Layer 7 of a small transformer language model trained on English Wikipedia (10 layers, counted from 0, width 96).
A neuron adds its activation times its output weights to the MLP's output. To switch it off is to set its activation to zero at one token and run the rest of the model.

Output weights of the MLP neurons that the questions are about. A number n stands for (n - 500) times 0.00076.
n17: 568 516 374 530 687 529 352 712 609 405 648 460 339 710 529 374 439 469 454 284 615 291 515 385 405 451 359 574 512 567 324 514 412 633 497 544 331 384 513 549 600 535 558 446 597 602 411 418 397 509 662 696 564 527 579 413 500 585 562 572 549 630 469 594 624 451 342 559 516 590 616 529 435 520 727 623 738 530 288 768 528 432 364 504 476 457 562 531 430 495 584 607 360 498 443 430
n52: 393 490 472 407 408 548 580 473 333 508 437 381 500 459 567 576 526 423 408 254 442 482 456 522 431 373 436 470 532 549 530 400 449 502 504 437 382 439 340 752 521 446 422 249 370 593 524 756 571 502 595 648 521 604 348 470 608 410 461 533 825 610 517 366 379 266 594 268 529 522 407 454 455 481 557 566 584 573 597 535 617 460 583 668 644 360 601 459 596 483 343 454 437 578 464 310
n53: 567 577 471 533 436 404 617 409 459 589 583 450 536 468 664 458 520 540 409 565 581 571 610 555 485 398 706 290 620 502 307 315 485 320 721 532 369 575 479 574 571 292 477 644 669 521 460 592 511 491 404 511 348 430 390 531 435 323 544 513 349 460 499 341 407 581 385 635 624 459 571 479 632 484 579 536 465 562 619 348 389 529 459 485 405 628 464 608 485 433 715 332 493 513 510 555
n55: 483 509 454 510 556 271 486 479 575 492 487 504 420 482 365 402 379 467 767 288 441 507 588 325 381 535 545 537 538 346 600 625 561 475 466 524 283 588 622 443 377 495 490 549 497 360 462 363 662 475 409 501 622 482 435 609 357 537 682 337 481 497 499 492 454 512 588 374 436 500 609 565 486 521 353 603 325 455 590 478 561 615 371 553 772 442 351 510 380 436 576 526 521 258 556 580
n61: 391 589 524 568 530 359 220 389 499 605 665 505 518 478 379 507 505 463 462 429 410 582 352 564 530 594 535 367 398 550 683 414 682 565 563 400 619 320 549 446 708 747 512 691 483 509 411 465 430 600 352 427 565 417 720 526 338 514 536 459 475 621 644 323 447 427 562 680 390 472 517 457 441 366 532 262 551 623 476 605 579 441 474 459 429 402 518 522 254 540 596 565 518 414 569 532
n110: 690 441 400 376 485 500 629 458 414 571 579 569 345 560 282 577 642 722 516 465 505 517 369 534 370 614 652 462 586 454 572 624 405 601 545 564 423 449 422 311 484 360 460 513 486 422 396 542 543 512 430 644 355 579 323 598 414 586 510 634 525 552 606 453 573 497 567 395 450 532 623 376 356 705 386 566 592 722 477 492 497 483 515 500 585 676 665 510 371 357 528 673 522 438 508 587
n127: 546 414 217 547 330 483 757 505 284 549 471 509 499 471 532 250 520 513 309 491 581 461 411 492 367 699 508 398 497 505 365 569 491 382 661 503 664 294 558 590 441 490 443 564 353 503 512 357 510 463 437 508 556 404 492 614 453 506 727 444 437 472 374 615 293 366 521 467 370 520 449 369 478 445 508 489 430 501 505 488 400 460 605 588 386 349 590 740 713 566 360 628 504 665 521 333
n161: 440 474 558 497 508 448 387 548 350 509 469 411 472 582 476 497 437 428 584 611 661 487 655 471 499 708 493 531 631 470 308 548 539 557 582 549 302 580 755 415 505 592 578 404 681 546 437 617 258 528 595 585 438 427 558 385 540 256 762 540 628 411 434 529 456 554 622 485 293 556 499 349 398 479 494 477 596 435 461 592 519 649 546 491 545 376 420 550 523 432 213 498 365 667 370 622
n167: 442 499 478 469 621 429 543 487 503 473 567 513 566 606 622 336 345 431 361 412 388 566 563 502 489 529 295 550 376 442 530 585 514 500 411 427 569 622 742 535 602 546 511 514 435 529 529 443 501 384 450 666 529 518 382 461 586 522 471 740 648 549 546 444 509 527 599 644 578 645 602 634 393 644 550 655 517 757 864 553 548 541 510 408 486 459 346 513 551 488 504 453 324 479 354 602
n176: 484 538 623 401 563 532 927 319 438 416 359 436 434 583 491 404 495 353 449 244 501 527 475 594 433 592 417 450 544 528 394 540 513 521 639 488 412 515 653 636 477 524 627 655 425 538 438 510 580 436 373 532 626 394 683 464 420 390 624 533 573 583 564 590 464 332 423 485 532 391 473 446 548 412 636 470 532 448 721 546 319 371 480 595 406 473 348 438 511 503 361 574 485 462 466 661
n180: 696 514 471 562 460 712 556 428 178 430 586 464 535 624 659 389 442 592 504 501 454 455 501 208 546 420 458 361 349 334 598 417 455 373 454 730 549 492 479 346 489 533 409 504 412 446 531 513 600 379 769 568 296 424 575 537 526 550 649 414 456 459 432 488 601 582 648 576 529 566 487 657 579 533 568 490 529 498 452 460 316 577 620 602 483 559 651 398 454 400 329 383 514 400 615 634
n183: 505 479 645 557 222 610 467 559 457 490 431 686 355 561 471 474 500 508 826 464 412 459 480 491 569 494 307 381 669 474 561 528 721 589 507 371 592 554 632 597 514 514 535 661 500 257 486 461 640 607 497 342 428 383 312 516 361 381 581 428 288 438 416 426 604 378 356 638 370 438 408 666 424 390 684 449 550 376 576 558 435 370 596 468 642 501 560 464 429 539 562 377 529 565 608 513
n190: 694 576 390 652 495 550 682 455 404 518 613 430 519 481 373 551 557 457 350 414 599 579 563 356 563 444 666 460 162 506 456 442 468 584 590 482 532 534 660 381 499 456 555 529 507 535 578 655 433 556 482 366 421 267 373 598 434 615 560 465 515 336 488 474 342 230 575 480 280 630 563 429 407 619 717 574 550 570 426 518 599 525 463 424 250 317 488 640 509 563 450 778 501 484 574 388
n210: 516 390 423 513 465 384 327 429 380 396 518 382 533 298 366 720 628 404 612 297 608 643 496 418 519 674 627 672 394 467 516 474 628 362 591 429 645 464 541 559 455 551 389 272 607 622 411 474 416 403 515 418 456 558 835 628 562 513 259 469 806 566 452 401 497 418 415 421 461 492 518 524 476 645 676 560 526 563 576 425 652 482 464 693 578 535 489 439 444 581 349 600 539 514 415 578
n217: 523 414 524 524 611 510 122 513 542 510 506 463 476 438 442 417 607 440 634 529 490 524 529 546 375 457 535 494 532 327 286 551 466 562 525 629 538 288 587 424 390 612 523 336 429 424 445 449 743 479 639 403 462 624 451 393 662 482 415 620 504 507 480 480 674 600 421 386 412 345 549 567 430 565 977 550 437 466 515 745 525 578 517 486 524 313 418 453 591 598 267 421 443 435 456 505
n223: 470 471 587 442 483 501 776 370 623 381 423 646 484 432 513 369 613 577 498 458 518 377 494 578 210 460 441 497 520 467 425 482 681 534 612 535 570 546 426 420 513 546 388 354 500 421 544 475 661 560 545 432 452 547 369 424 693 597 373 367 584 539 528 380 478 571 510 558 401 444 575 495 435 535 847 559 422 684 522 584 457 453 437 479 475 385 505 429 543 488 624 433 567 349 385 423

Each question names a token from some text and the token that comes next. It shows the activations a of the neurons there, in the order above. A number n stands for (n - 500) times 0.03.

Then comes g, the gradient of the next token's log-probability with respect to the MLP's output, scaled to length 1. A neuron's effect is roughly proportional to its activation times (output weights . g). A number n stands for (n - 500) times 0.00098.

"and ", then "the "
a: 582 514 502 443 482 499 509 491 475 505 497 506 505 501 535 495
g: 483 728 554 441 507 420 529 536 411 399 553 615 472 585 421 572 353 414 574 486 534 599 351 275 408 585 403 507 398 467 562 473 401 491 465 519 547 479 673 641 462 474 463 447 514 432 532 566 547 660 489 554 469 678 582 430 554 697 472 497 442 640 461 408 308 490 534 647 485 348 593 560 249 597 570 601 704 439 494 702 556 442 537 478 521 372 502 467 469 397 349 839 659 403 664 649
Which two neurons, each switched off alone, lower its probability most, in order? n17, n217

"\n\n", then "| "
a: 530 558 500 69 508 511 499 495 498 499 504 485 505 497 501 521
g: 648 542 483 630 578 479 437 512 521 467 437 564 764 625 405 325 452 542 364 666 600 531 511 522 182 556 372 643 443 428 335 414 416 362 625 382 483 371 371 400 494 571 598 638 438 616 520 365 541 539 440 458 253 355 426 519 701 526 674 499 431 575 528 566 496 411 358 389 404 610 382 584 383 509 393 471 454 405 689 561 491 452 409 514 544 427 506 542 387 658 541 413 556 575 429 368
Which neuron, switched off, raises the next token's probability most? n52

"ent", then "ar"
a: 503 441 497 485 503 495 503 471 658 489 492 494 520 503 504 472
g: 375 386 452 528 571 506 486 441 469 423 495 433 586 536 502 482 428 467 496 521 525 326 532 534 738 429 225 499 493 409 301 720 589 447 467 537 530 484 381 457 677 477 387 594 418 636 686 541 493 434 526 384 325 512 453 539 474 531 626 631 567 618 477 572 514 674 537 464 410 575 504 509 439 409 597 512 353 613 497 371 690 249 592 579 880 462 635 393 546 380 580 527 413 566 429 464
Switching off which neuron hurts the next token most? n167

"no ", then "candidate "
a: 497 488 517 464 537 493 498 488 498 487 493 496 505 504 522 607
g: 446 586 242 370 525 410 588 530 446 313 424 443 634 399 502 327 525 563 569 516 334 526 474 686 449 373 701 559 431 611 365 358 580 538 405 400 558 583 475 480 500 557 537 433 610 700 475 606 561 570 567 474 535 526 392 496 622 611 463 417 147 616 627 435 467 352 489 559 440 269 448 567 624 520 437 587 685 444 622 429 469 362 554 625 597 502 605 398 455 645 483 528 513 345 448 577
Switching off which neuron hurts the next token most? n223

"the ", then "cent"
a: 538 507 497 426 521 493 487 500 509 496 505 497 507 492 525 515
g: 589 650 524 718 524 527 506 501 456 521 604 454 683 547 318 443 587 626 465 497 625 508 567 272 390 453 380 529 337 533 682 716 529 380 369 550 442 355 562 629 492 530 647 519 442 687 352 403 516 418 614 446 493 630 422 516 514 456 594 279 595 311 507 546 566 588 424 417 513 618 536 589 498 339 668 574 585 616 524 473 449 445 369 578 572 574 601 536 581 489 549 529 552 362 569 812
Switching off which neuron hurts the next token most? n17

"Mach", then "ado"
a: 491 511 500 488 499 521 492 500 527 494 501 499 498 500 499 500
g: 387 584 476 653 600 414 416 548 780 461 460 403 342 598 291 405 643 629 451 585 333 512 494 421 494 609 496 421 300 501 586 645 391 531 443 598 605 412 589 401 440 458 605 521 350 449 557 640 468 409 512 540 505 742 534 396 408 527 550 676 485 501 584 419 551 470 457 546 302 450 579 424 664 492 487 417 316 544 575 499 543 478 751 649 585 495 527 700 480 573 640 505 588 710 400 493
Switching off which neuron hurts the next token most? n110

"199", then "3 "
a: 493 493 496 534 477 498 497 498 506 526 499 500 500 373 501 507
g: 467 532 431 102 462 337 487 420 362 466 477 497 472 531 637 503 714 308 536 543 366 366 642 609 414 548 466 618 428 489 416 561 351 483 542 547 693 436 349 679 591 545 363 698 458 399 608 324 527 396 509 480 481 559 568 397 606 368 606 486 495 389 508 438 617 647 554 471 367 500 504 550 488 646 485 592 419 532 378 483 512 438 384 380 492 414 679 540 541 691 374 456 497 599 624 578
Which neuron, switched off, raises the next token's probability most? n55

"the ", then "qualification "
a: 518 547 510 411 522 493 474 502 493 502 494 531 498 505 524 540
g: 451 571 430 330 376 383 444 422 556 366 357 532 714 393 451 558 431 458 444 511 578 399 308 518 278 796 551 645 472 368 480 471 390 674 522 485 370 397 452 501 574 637 586 438 492 359 613 569 443 591 682 426 588 389 384 362 584 538 453 419 452 413 522 269 583 496 557 430 608 389 488 519 689 416 495 625 517 337 480 409 339 385 403 598 634 434 540 436 467 677 520 506 636 390 518 516
Which two neurons, each switched off alone, lower its probability most, in order? n223, n52

"– ", then "|"
a: 503 493 504 556 470 497 504 481 500 491 530 501 496 458 503 500
g: 326 500 449 628 589 533 527 646 468 612 591 450 507 462 643 557 289 525 553 504 424 386 618 351 657 417 571 447 703 484 535 401 719 524 417 489 355 526 524 543 440 574 576 518 370 515 567 518 444 509 718 619 466 619 615 432 507 579 388 442 468 434 504 392 696 625 565 604 537 474 499 543 586 488 572 468 603 24 451 490 345 420 536 478 395 459 527 688 600 443 574 609 548 541 355 500
Which two neurons, each switched off alone, lower its probability most, in order? n210, n180

"net", then "sky "
a: 519 470 510 499 495 498 488 492 545 540 490 497 514 466 484 519
g: 378 559 354 369 502 510 573 376 318 692 413 444 434 588 392 401 469 455 530 490 325 427 501 486 349 518 399 327 446 566 421 612 565 434 420 644 501 590 443 667 525 501 580 340 495 518 618 388 552 475 544 419 319 546 479 592 542 627 633 839 500 359 381 292 549 474 592 444 671 390 624 504 601 439 607 320 416 520 567 563 473 459 623 594 379 338 566 524 669 624 559 417 561 597 393 579
Switching off which neuron hurts the next token most? n167

"other ", then "race "
a: 487 488 504 482 503 508 524 400 500 494 500 496 493 502 507 502
g: 536 308 388 324 400 375 386 365 458 539 499 501 517 501 402 557 340 442 376 641 528 515 742 722 354 379 595 393 418 491 521 411 505 490 425 544 487 470 471 551 500 485 634 545 335 575 583 355 651 444 641 476 531 522 518 493 503 675 688 621 438 607 508 332 522 586 456 558 505 642 517 393 543 531 585 594 421 439 308 366 540 640 521 637 680 694 381 252 307 581 575 507 556 493 441 425
Switching off which neuron hurts the next token most? n161

"There ", then "were "
a: 580 510 499 508 522 503 498 497 501 502 489 519 498 514 500 497
g: 534 293 417 535 548 588 335 558 476 646 444 507 552 544 408 550 460 543 437 501 554 504 687 525 455 378 580 576 550 505 426 446 481 602 640 536 478 349 511 358 353 494 398 566 394 683 363 470 582 752 333 578 406 408 475 655 604 434 570 414 473 559 629 620 416 440 484 446 563 521 630 488 675 499 487 399 503 557 397 709 571 592 675 277 668 595 318 254 346 616 481 521 421 476 343 597
Switching off which neuron hurts the next token most? n17

"o ", then "and "
a: 509 496 482 492 481 464 501 495 500 499 501 580 509 496 482 500
g: 494 434 604 694 451 337 595 662 683 603 451 574 430 497 264 429 614 455 502 454 472 475 400 423 503 429 366 438 680 546 403 488 454 435 455 641 444 551 443 569 542 425 666 592 521 752 569 563 542 574 608 304 692 531 762 362 480 438 419 451 421 468 456 494 314 585 472 412 371 648 519 472 231 419 487 523 552 467 518 475 586 577 523 474 579 550 615 516 302 497 718 577 603 527 401 607
Switching off which neuron hurts the next token most? n183

"\n", then "199"
a: 546 549 501 64 511 496 500 499 499 498 504 483 510 504 499 530
g: 410 317 514 495 474 278 497 477 685 337 581 513 429 533 596 620 311 582 522 615 599 709 406 476 307 410 516 394 463 588 491 599 524 522 513 563 623 517 687 455 500 547 624 654 527 549 559 557 465 618 442 547 525 335 560 540 763 620 526 339 576 463 353 405 678 389 562 562 568 609 353 491 422 426 659 386 568 545 579 474 364 545 435 500 485 571 616 592 499 611 612 470 422 385 244 674
Switching off which neuron hurts the next token most? n55

"than ", then "three "
a: 501 530 468 515 512 496 504 507 501 502 482 505 502 499 495 583
g: 470 698 425 406 403 418 662 667 369 560 411 620 534 398 558 474 319 616 514 351 481 549 417 426 556 532 536 401 467 433 518 615 426 639 403 499 404 605 351 630 511 510 491 579 433 502 589 459 599 398 607 554 436 441 339 310 398 546 714 415 697 380 485 555 495 652 333 525 327 576 511 594 488 597 555 437 345 473 503 410 434 662 567 528 412 403 471 372 232 559 705 429 695 612 600 506
Which neuron, switched off, raises the next token's probability most? n180

"l", then "enn"
a: 501 524 517 488 516 500 505 507 498 602 513 505 516 500 499 524
g: 535 483 546 536 596 483 452 491 321 644 379 632 454 323 568 716 538 426 547 544 386 438 443 535 484 411 598 606 514 445 311 564 420 578 497 580 582 420 522 427 463 452 502 470 475 451 293 632 529 501 485 375 295 570 397 507 304 433 278 620 574 528 515 279 528 457 493 465 432 530 556 386 438 667 469 299 689 265 474 370 738 503 476 657 543 575 414 396 443 481 477 339 698 482 353 453
Switching off which neuron hurts the next token most? n52

"e", then ", "
a: 463 486 501 485 518 499 491 502 524 699 494 478 584 507 505 488
g: 347 378 521 405 615 317 546 468 556 515 439 478 377 561 384 559 574 562 417 646 488 585 464 530 669 484 424 526 341 535 467 370 494 540 446 614 445 480 638 601 482 551 268 591 572 646 498 596 675 311 504 394 594 445 567 442 668 651 679 248 487 443 523 475 428 489 476 341 535 330 434 543 194 375 617 411 501 456 385 626 611 389 582 505 483 698 522 583 551 403 569 685 609 511 462 453
Which two neurons, each switched off alone, lower its probability most, in order? n176, n190

"Island", then "er "
a: 503 453 492 500 495 494 623 515 500 493 548 517 515 473 503 434
g: 374 452 360 385 323 483 429 485 623 434 485 561 419 514 504 507 329 376 526 552 453 554 571 497 506 657 559 445 608 489 322 481 606 250 519 560 537 459 330 557 699 464 483 439 342 582 538 499 415 497 492 434 544 545 563 798 566 573 610 542 585 506 492 571 528 523 502 486 332 654 520 400 445 472 572 620 579 503 423 573 375 482 339 214 477 451 842 341 381 511 479 550 371 591 587 678
Switching off which neuron hurts the next token most? n127

"D", then "uma "
a: 498 508 487 557 476 554 500 509 500 576 498 501 503 452 501 538
g: 620 517 330 409 572 261 513 401 507 595 431 485 547 385 451 577 387 392 410 534 615 510 336 452 391 574 526 788 398 432 639 385 572 560 423 513 529 511 576 454 490 448 617 432 375 345 426 342 515 514 593 436 378 428 525 483 561 579 528 502 452 337 480 503 503 463 398 557 448 545 580 646 546 509 391 520 549 540 647 470 749 624 474 611 422 275 581 479 202 644 457 660 319 649 656 416
Switching off which neuron hurts the next token most? n55

"sk", then "-"
a: 486 520 506 471 547 505 498 502 486 525 499 495 563 447 504 516
g: 627 583 659 619 511 683 447 688 602 441 562 345 473 487 381 353 529 564 475 455 413 533 561 465 543 637 512 317 430 620 460 490 493 634 600 551 524 456 568 396 466 630 292 609 553 378 413 380 462 457 438 633 548 430 533 479 520 638 476 311 490 719 680 354 447 498 396 677 475 590 331 522 500 550 468 529 642 643 198 530 415 540 467 326 581 436 491 529 539 574 334 395 430 274 534 575
Which two neurons, each switched off alone, lower its probability most, in order? n61, n190

"im ", then "I"
a: 512 492 500 435 418 406 498 495 512 504 499 496 503 506 503 500
g: 338 370 571 626 555 568 501 373 530 506 621 498 212 527 614 372 362 572 434 557 421 570 485 356 712 571 584 396 716 543 555 416 515 544 614 598 363 613 365 505 689 536 280 453 572 369 508 644 534 472 611 673 642 453 486 492 658 495 518 542 496 333 481 485 623 491 324 508 626 455 575 549 694 395 486 691 459 537 540 236 564 533 437 509 450 549 435 472 587 423 432 454 347 584 423 501
Which two neurons, each switched off alone, lower its probability most, in order? n61, n110

"ex", then "ce"
a: 501 602 500 500 521 493 493 524 494 492 699 510 516 414 512 496
g: 549 483 632 535 437 571 463 548 594 316 473 350 540 619 567 454 587 545 467 484 593 496 466 576 548 410 565 489 404 674 664 657 689 452 333 459 479 549 609 584 659 574 491 574 528 525 627 608 583 695 411 691 553 471 600 436 483 501 386 302 407 405 366 372 534 470 525 679 472 751 423 566 591 631 441 535 411 555 664 519 559 501 659 729 533 641 663 595 367 460 537 536 254 481 426 370
Which two neurons, each switched off alone, lower its probability most, in order? n180, n52

"District", then "\n\n"
a: 498 507 505 503 583 477 510 505 515 545 526 496 502 499 528 499
g: 529 378 490 444 382 529 405 235 467 468 632 555 373 255 532 517 380 531 443 454 458 524 339 553 613 434 493 486 501 480 571 476 564 544 423 438 417 360 586 492 513 459 484 475 512 531 542 564 364 629 493 665 485 568 562 552 344 679 329 625 395 510 567 470 732 381 544 629 569 530 395 467 667 697 496 510 581 485 870 341 397 546 405 441 598 300 436 499 733 538 437 627 525 558 533 540
Switching off which neuron hurts the next token most? n61

"B", then "ound"
a: 493 521 500 553 513 476 497 496 499 497 492 503 491 493 504 475
g: 649 530 400 504 589 402 498 565 498 525 423 493 328 358 375 529 668 492 417 391 524 525 687 443 550 559 485 453 563 570 701 563 299 338 517 375 280 484 574 703 557 468 641 610 471 395 485 458 415 626 468 460 691 572 538 411 502 458 461 110 550 459 491 483 359 446 464 401 379 435 574 572 461 500 364 551 459 309 468 445 499 484 445 422 487 692 358 415 498 454 559 534 708 458 702 575
Switching off which neuron hurts the next token most? n55

"were ", then "made "
a: 488 506 496 497 502 500 492 454 499 515 515 500 506 490 502 491
g: 508 537 374 442 417 439 470 449 539 411 596 683 530 334 537 349 544 642 347 497 487 413 518 469 591 523 546 365 501 428 645 471 486 580 552 456 276 508 490 669 532 386 539 505 390 777 459 585 540 631 532 439 299 526 431 381 369 437 572 445 575 492 584 614 457 484 499 749 571 579 534 570 614 519 534 613 251 234 442 318 541 266 467 602 565 634 482 403 490 632 619 412 423 585 622 447
Switching off which neuron hurts the next token most? n161

"Soci", then "alism "
a: 499 488 518 499 464 495 488 470 509 499 529 492 501 431 506 535
g: 632 733 470 368 707 520 589 547 376 436 450 587 300 674 556 549 322 451 485 463 338 605 565 581 600 419 420 588 524 396 433 359 581 483 356 606 514 555 619 476 577 454 575 547 536 666 559 552 466 626 546 525 450 506 470 565 492 644 451 455 460 232 518 416 499 316 614 550 552 585 421 431 614 623 500 438 401 465 380 602 634 633 335 614 326 474 628 637 399 584 664 503 389 738 583 487
Which two neurons, each switched off alone, lower its probability most, in order? n210, n180

"sey", then "ev"
a: 456 459 500 501 579 499 501 496 500 573 502 516 541 453 495 510
g: 144 428 482 551 683 586 513 364 301 536 387 632 663 571 471 434 467 495 598 575 425 577 423 738 362 437 541 554 627 466 425 479 506 446 392 438 492 559 518 387 493 375 562 370 610 474 638 420 530 465 519 338 327 550 375 506 756 647 562 601 420 402 465 340 491 438 458 530 579 478 500 460 441 547 566 458 595 612 481 363 424 619 717 496 675 506 599 523 560 653 612 351 453 584 485 358
Which two neurons, each switched off alone, lower its probability most, in order? n17, n210

"An", then "z"
a: 518 546 496 596 443 499 495 501 499 494 561 489 521 509 490 346
g: 553 376 526 409 398 558 585 624 410 529 503 269 429 497 409 634 365 495 460 449 761 382 450 478 487 392 363 313 416 484 512 259 487 397 524 640 541 525 465 587 578 401 325 425 498 468 464 351 530 391 341 722 719 592 407 477 553 606 431 408 466 237 526 349 425 548 438 438 499 429 427 678 591 548 500 507 465 435 436 564 428 531 640 311 585 522 534 455 234 469 388 547 568 469 547 564
Switching off which neuron hurts the next token most? n180

"to ", then "reach "
a: 529 492 505 441 518 490 506 496 499 503 490 503 504 497 530 517
g: 522 476 479 416 341 610 363 477 503 584 659 617 530 560 518 411 655 412 471 439 491 299 426 509 465 718 467 161 594 474 615 516 349 428 519 405 580 464 518 482 782 391 592 562 631 419 386 521 465 666 556 431 354 352 534 451 456 479 562 489 541 585 474 493 571 510 244 482 581 655 515 383 518 467 441 471 383 578 512 383 354 753 536 604 434 643 406 544 384 641 622 430 542 630 542 485
Switching off which neuron hurts the next token most? n55

"households ", then "in "
a: 493 494 641 500 489 499 579 521 503 495 496 514 500 504 507 506
g: 431 526 400 300 584 516 623 587 421 605 459 503 539 469 653 612 512 447 609 466 750 293 400 569 454 446 484 563 504 530 559 572 600 204 552 440 561 542 475 371 394 378 540 552 439 403 483 511 476 339 432 419 503 541 421 398 431 642 534 461 481 338 628 593 483 486 542 547 471 594 627 448 680 655 383 476 722 502 696 412 663 272 286 472 374 599 408 607 565 529 581 607 544 625 665 475
Which two neurons, each switched off alone, lower its probability most, in order? n53, n127

"V", then "eter"
a: 498 497 509 578 485 522 501 458 501 499 500 492 506 496 509 523
g: 576 382 412 747 404 613 465 546 432 686 406 399 556 540 417 469 453 456 387 577 346 374 655 405 670 525 464 534 517 348 543 618 451 348 487 546 429 531 639 464 351 373 555 378 552 638 662 582 401 498 535 438 467 643 398 390 458 398 780 602 775 599 685 540 594 490 469 429 536 273 512 482 305 319 563 474 463 572 465 479 566 539 538 452 468 390 406 318 514 469 442 608 562 450 548 454
Which neuron, switched off, raises the next token's probability most? n161

"cre", then "st"
a: 500 495 484 535 500 505 479 498 492 610 500 508 508 489 504 440
g: 447 394 392 362 545 440 407 404 446 599 497 478 471 470 561 557 569 407 449 513 534 489 495 530 528 563 635 558 448 472 560 652 391 560 607 639 448 467 671 387 297 496 351 456 554 684 469 539 540 474 436 592 458 733 498 557 636 520 442 499 391 357 503 498 314 527 362 308 497 498 494 392 493 519 505 261 512 219 322 601 507 481 574 432 429 335 743 733 784 514 533 463 495 333 530 527
Which neuron, switched off, raises the next token's probability most? n176

"Wind", then "c"
a: 498 493 503 496 496 482 523 500 500 514 497 492 502 498 507 496
g: 654 396 601 513 493 562 629 562 373 630 478 481 392 543 446 575 607 504 578 500 664 399 442 685 584 292 372 437 457 490 413 466 638 455 412 436 342 582 589 464 508 644 268 661 514 386 477 526 456 377 427 602 574 389 604 529 620 632 491 466 308 640 422 480 432 530 608 469 349 620 461 486 468 515 564 636 571 357 559 701 370 551 363 649 651 649 405 397 458 742 424 497 350 425 480 660
Switching off which neuron hurts the next token most? n176

"-", then "thir"
a: 494 501 429 509 518 488 500 479 506 495 488 505 503 502 523 512
g: 708 526 614 509 483 574 435 465 391 324 364 466 462 405 588 319 343 460 556 476 604 409 658 479 502 728 471 360 549 466 519 451 563 387 502 548 353 410 619 470 572 369 443 524 492 549 519 469 492 604 534 667 503 474 541 397 702 519 389 385 575 637 295 596 565 482 444 528 379 537 565 694 529 563 404 465 567 384 621 330 600 474 605 607 519 326 306 484 514 258 289 567 607 387 296 516
Switching off which neuron hurts the next token most? n53

"bu", then "ds"
a: 502 492 498 498 500 501 500 486 491 532 503 500 553 509 498 491
g: 419 325 476 469 744 368 324 346 612 601 403 596 455 484 330 468 455 724 499 449 446 536 524 389 542 543 490 470 456 423 626 526 426 478 532 588 616 668 595 586 519 457 506 567 478 372 499 473 515 547 337 565 693 631 672 382 400 487 437 629 484 346 514 627 491 521 235 511 620 455 509 554 434 374 497 410 461 341 503 576 613 655 596 667 231 633 463 581 417 634 480 573 321 492 457 591
Which neuron, switched off, raises the next token's probability most? n190

". ", then "The "
a: 567 582 501 60 515 495 501 498 498 498 502 487 501 509 500 529
g: 625 554 582 502 403 458 423 508 348 394 548 436 425 627 446 618 441 405 462 481 557 500 541 369 486 505 444 614 514 496 619 544 313 521 489 480 631 394 430 425 404 487 572 514 541 340 608 721 527 491 502 531 677 583 557 446 467 625 430 459 334 504 330 508 424 453 460 576 457 489 750 592 474 474 488 598 790 551 461 448 661 396 608 348 682 426 694 300 460 400 378 544 808 611 550 675
Which neuron, switched off, raises the next token's probability most? n223

"census", then "\n"
a: 503 497 470 499 506 496 626 516 486 522 482 477 591 524 517 501
g: 499 287 557 482 543 483 359 373 529 620 431 536 387 352 560 492 524 464 534 503 382 594 384 369 515 384 595 505 472 607 684 511 708 416 556 494 441 463 532 491 634 403 413 413 512 548 532 433 372 605 497 563 384 407 633 612 282 674 396 586 519 386 590 471 758 323 358 460 370 464 487 680 565 568 497 464 659 508 766 479 411 483 569 498 471 262 600 539 727 386 552 620 442 463 402 541
Which neuron, switched off, raises the next token's probability most? n127

"li", then "fied "
a: 492 502 497 452 459 517 500 502 498 554 515 457 502 508 495 517
g: 665 538 437 417 563 521 327 539 571 437 561 492 452 543 357 600 425 482 574 496 544 413 694 297 620 420 666 391 514 473 485 669 534 585 679 507 416 405 491 481 473 395 506 575 599 604 453 519 406 429 460 631 471 438 481 494 460 267 604 472 513 506 579 327 569 454 222 634 378 489 696 607 378 479 480 381 333 421 394 499 471 504 365 475 605 437 621 329 303 673 632 480 388 686 457 680
Switching off which neuron hurts the next token most? n110

"Ev", then "el"
a: 529 497 498 584 470 490 493 492 495 497 489 497 508 454 486 508
g: 379 131 518 420 456 522 583 595 407 451 656 534 540 401 598 547 374 563 508 356 590 272 609 708 544 574 488 471 703 515 534 523 506 174 388 496 420 409 580 406 551 417 516 465 441 510 727 549 512 613 541 209 441 408 473 513 442 512 550 431 409 580 470 548 463 500 514 576 420 597 469 674 588 422 585 531 451 597 395 333 493 442 493 439 526 635 309 423 536 494 512 476 509 525 704 487
Which neuron, switched off, raises the next token's probability most? n17

"ing ", then "party "
a: 523 495 399 496 526 494 512 498 504 482 505 464 501 500 510 499
g: 431 576 359 410 562 421 511 612 365 520 381 406 559 457 746 310 430 503 411 476 377 419 501 579 458 359 554 412 365 264 332 585 565 634 466 608 637 548 400 510 540 542 484 537 485 422 319 529 466 631 609 451 589 466 494 435 665 517 512 515 415 611 417 610 489 633 426 480 497 543 242 405 672 417 373 333 492 446 417 578 592 174 460 478 520 521 400 336 503 649 515 370 349 452 519 619
Switching off which neuron hurts the next token most? n53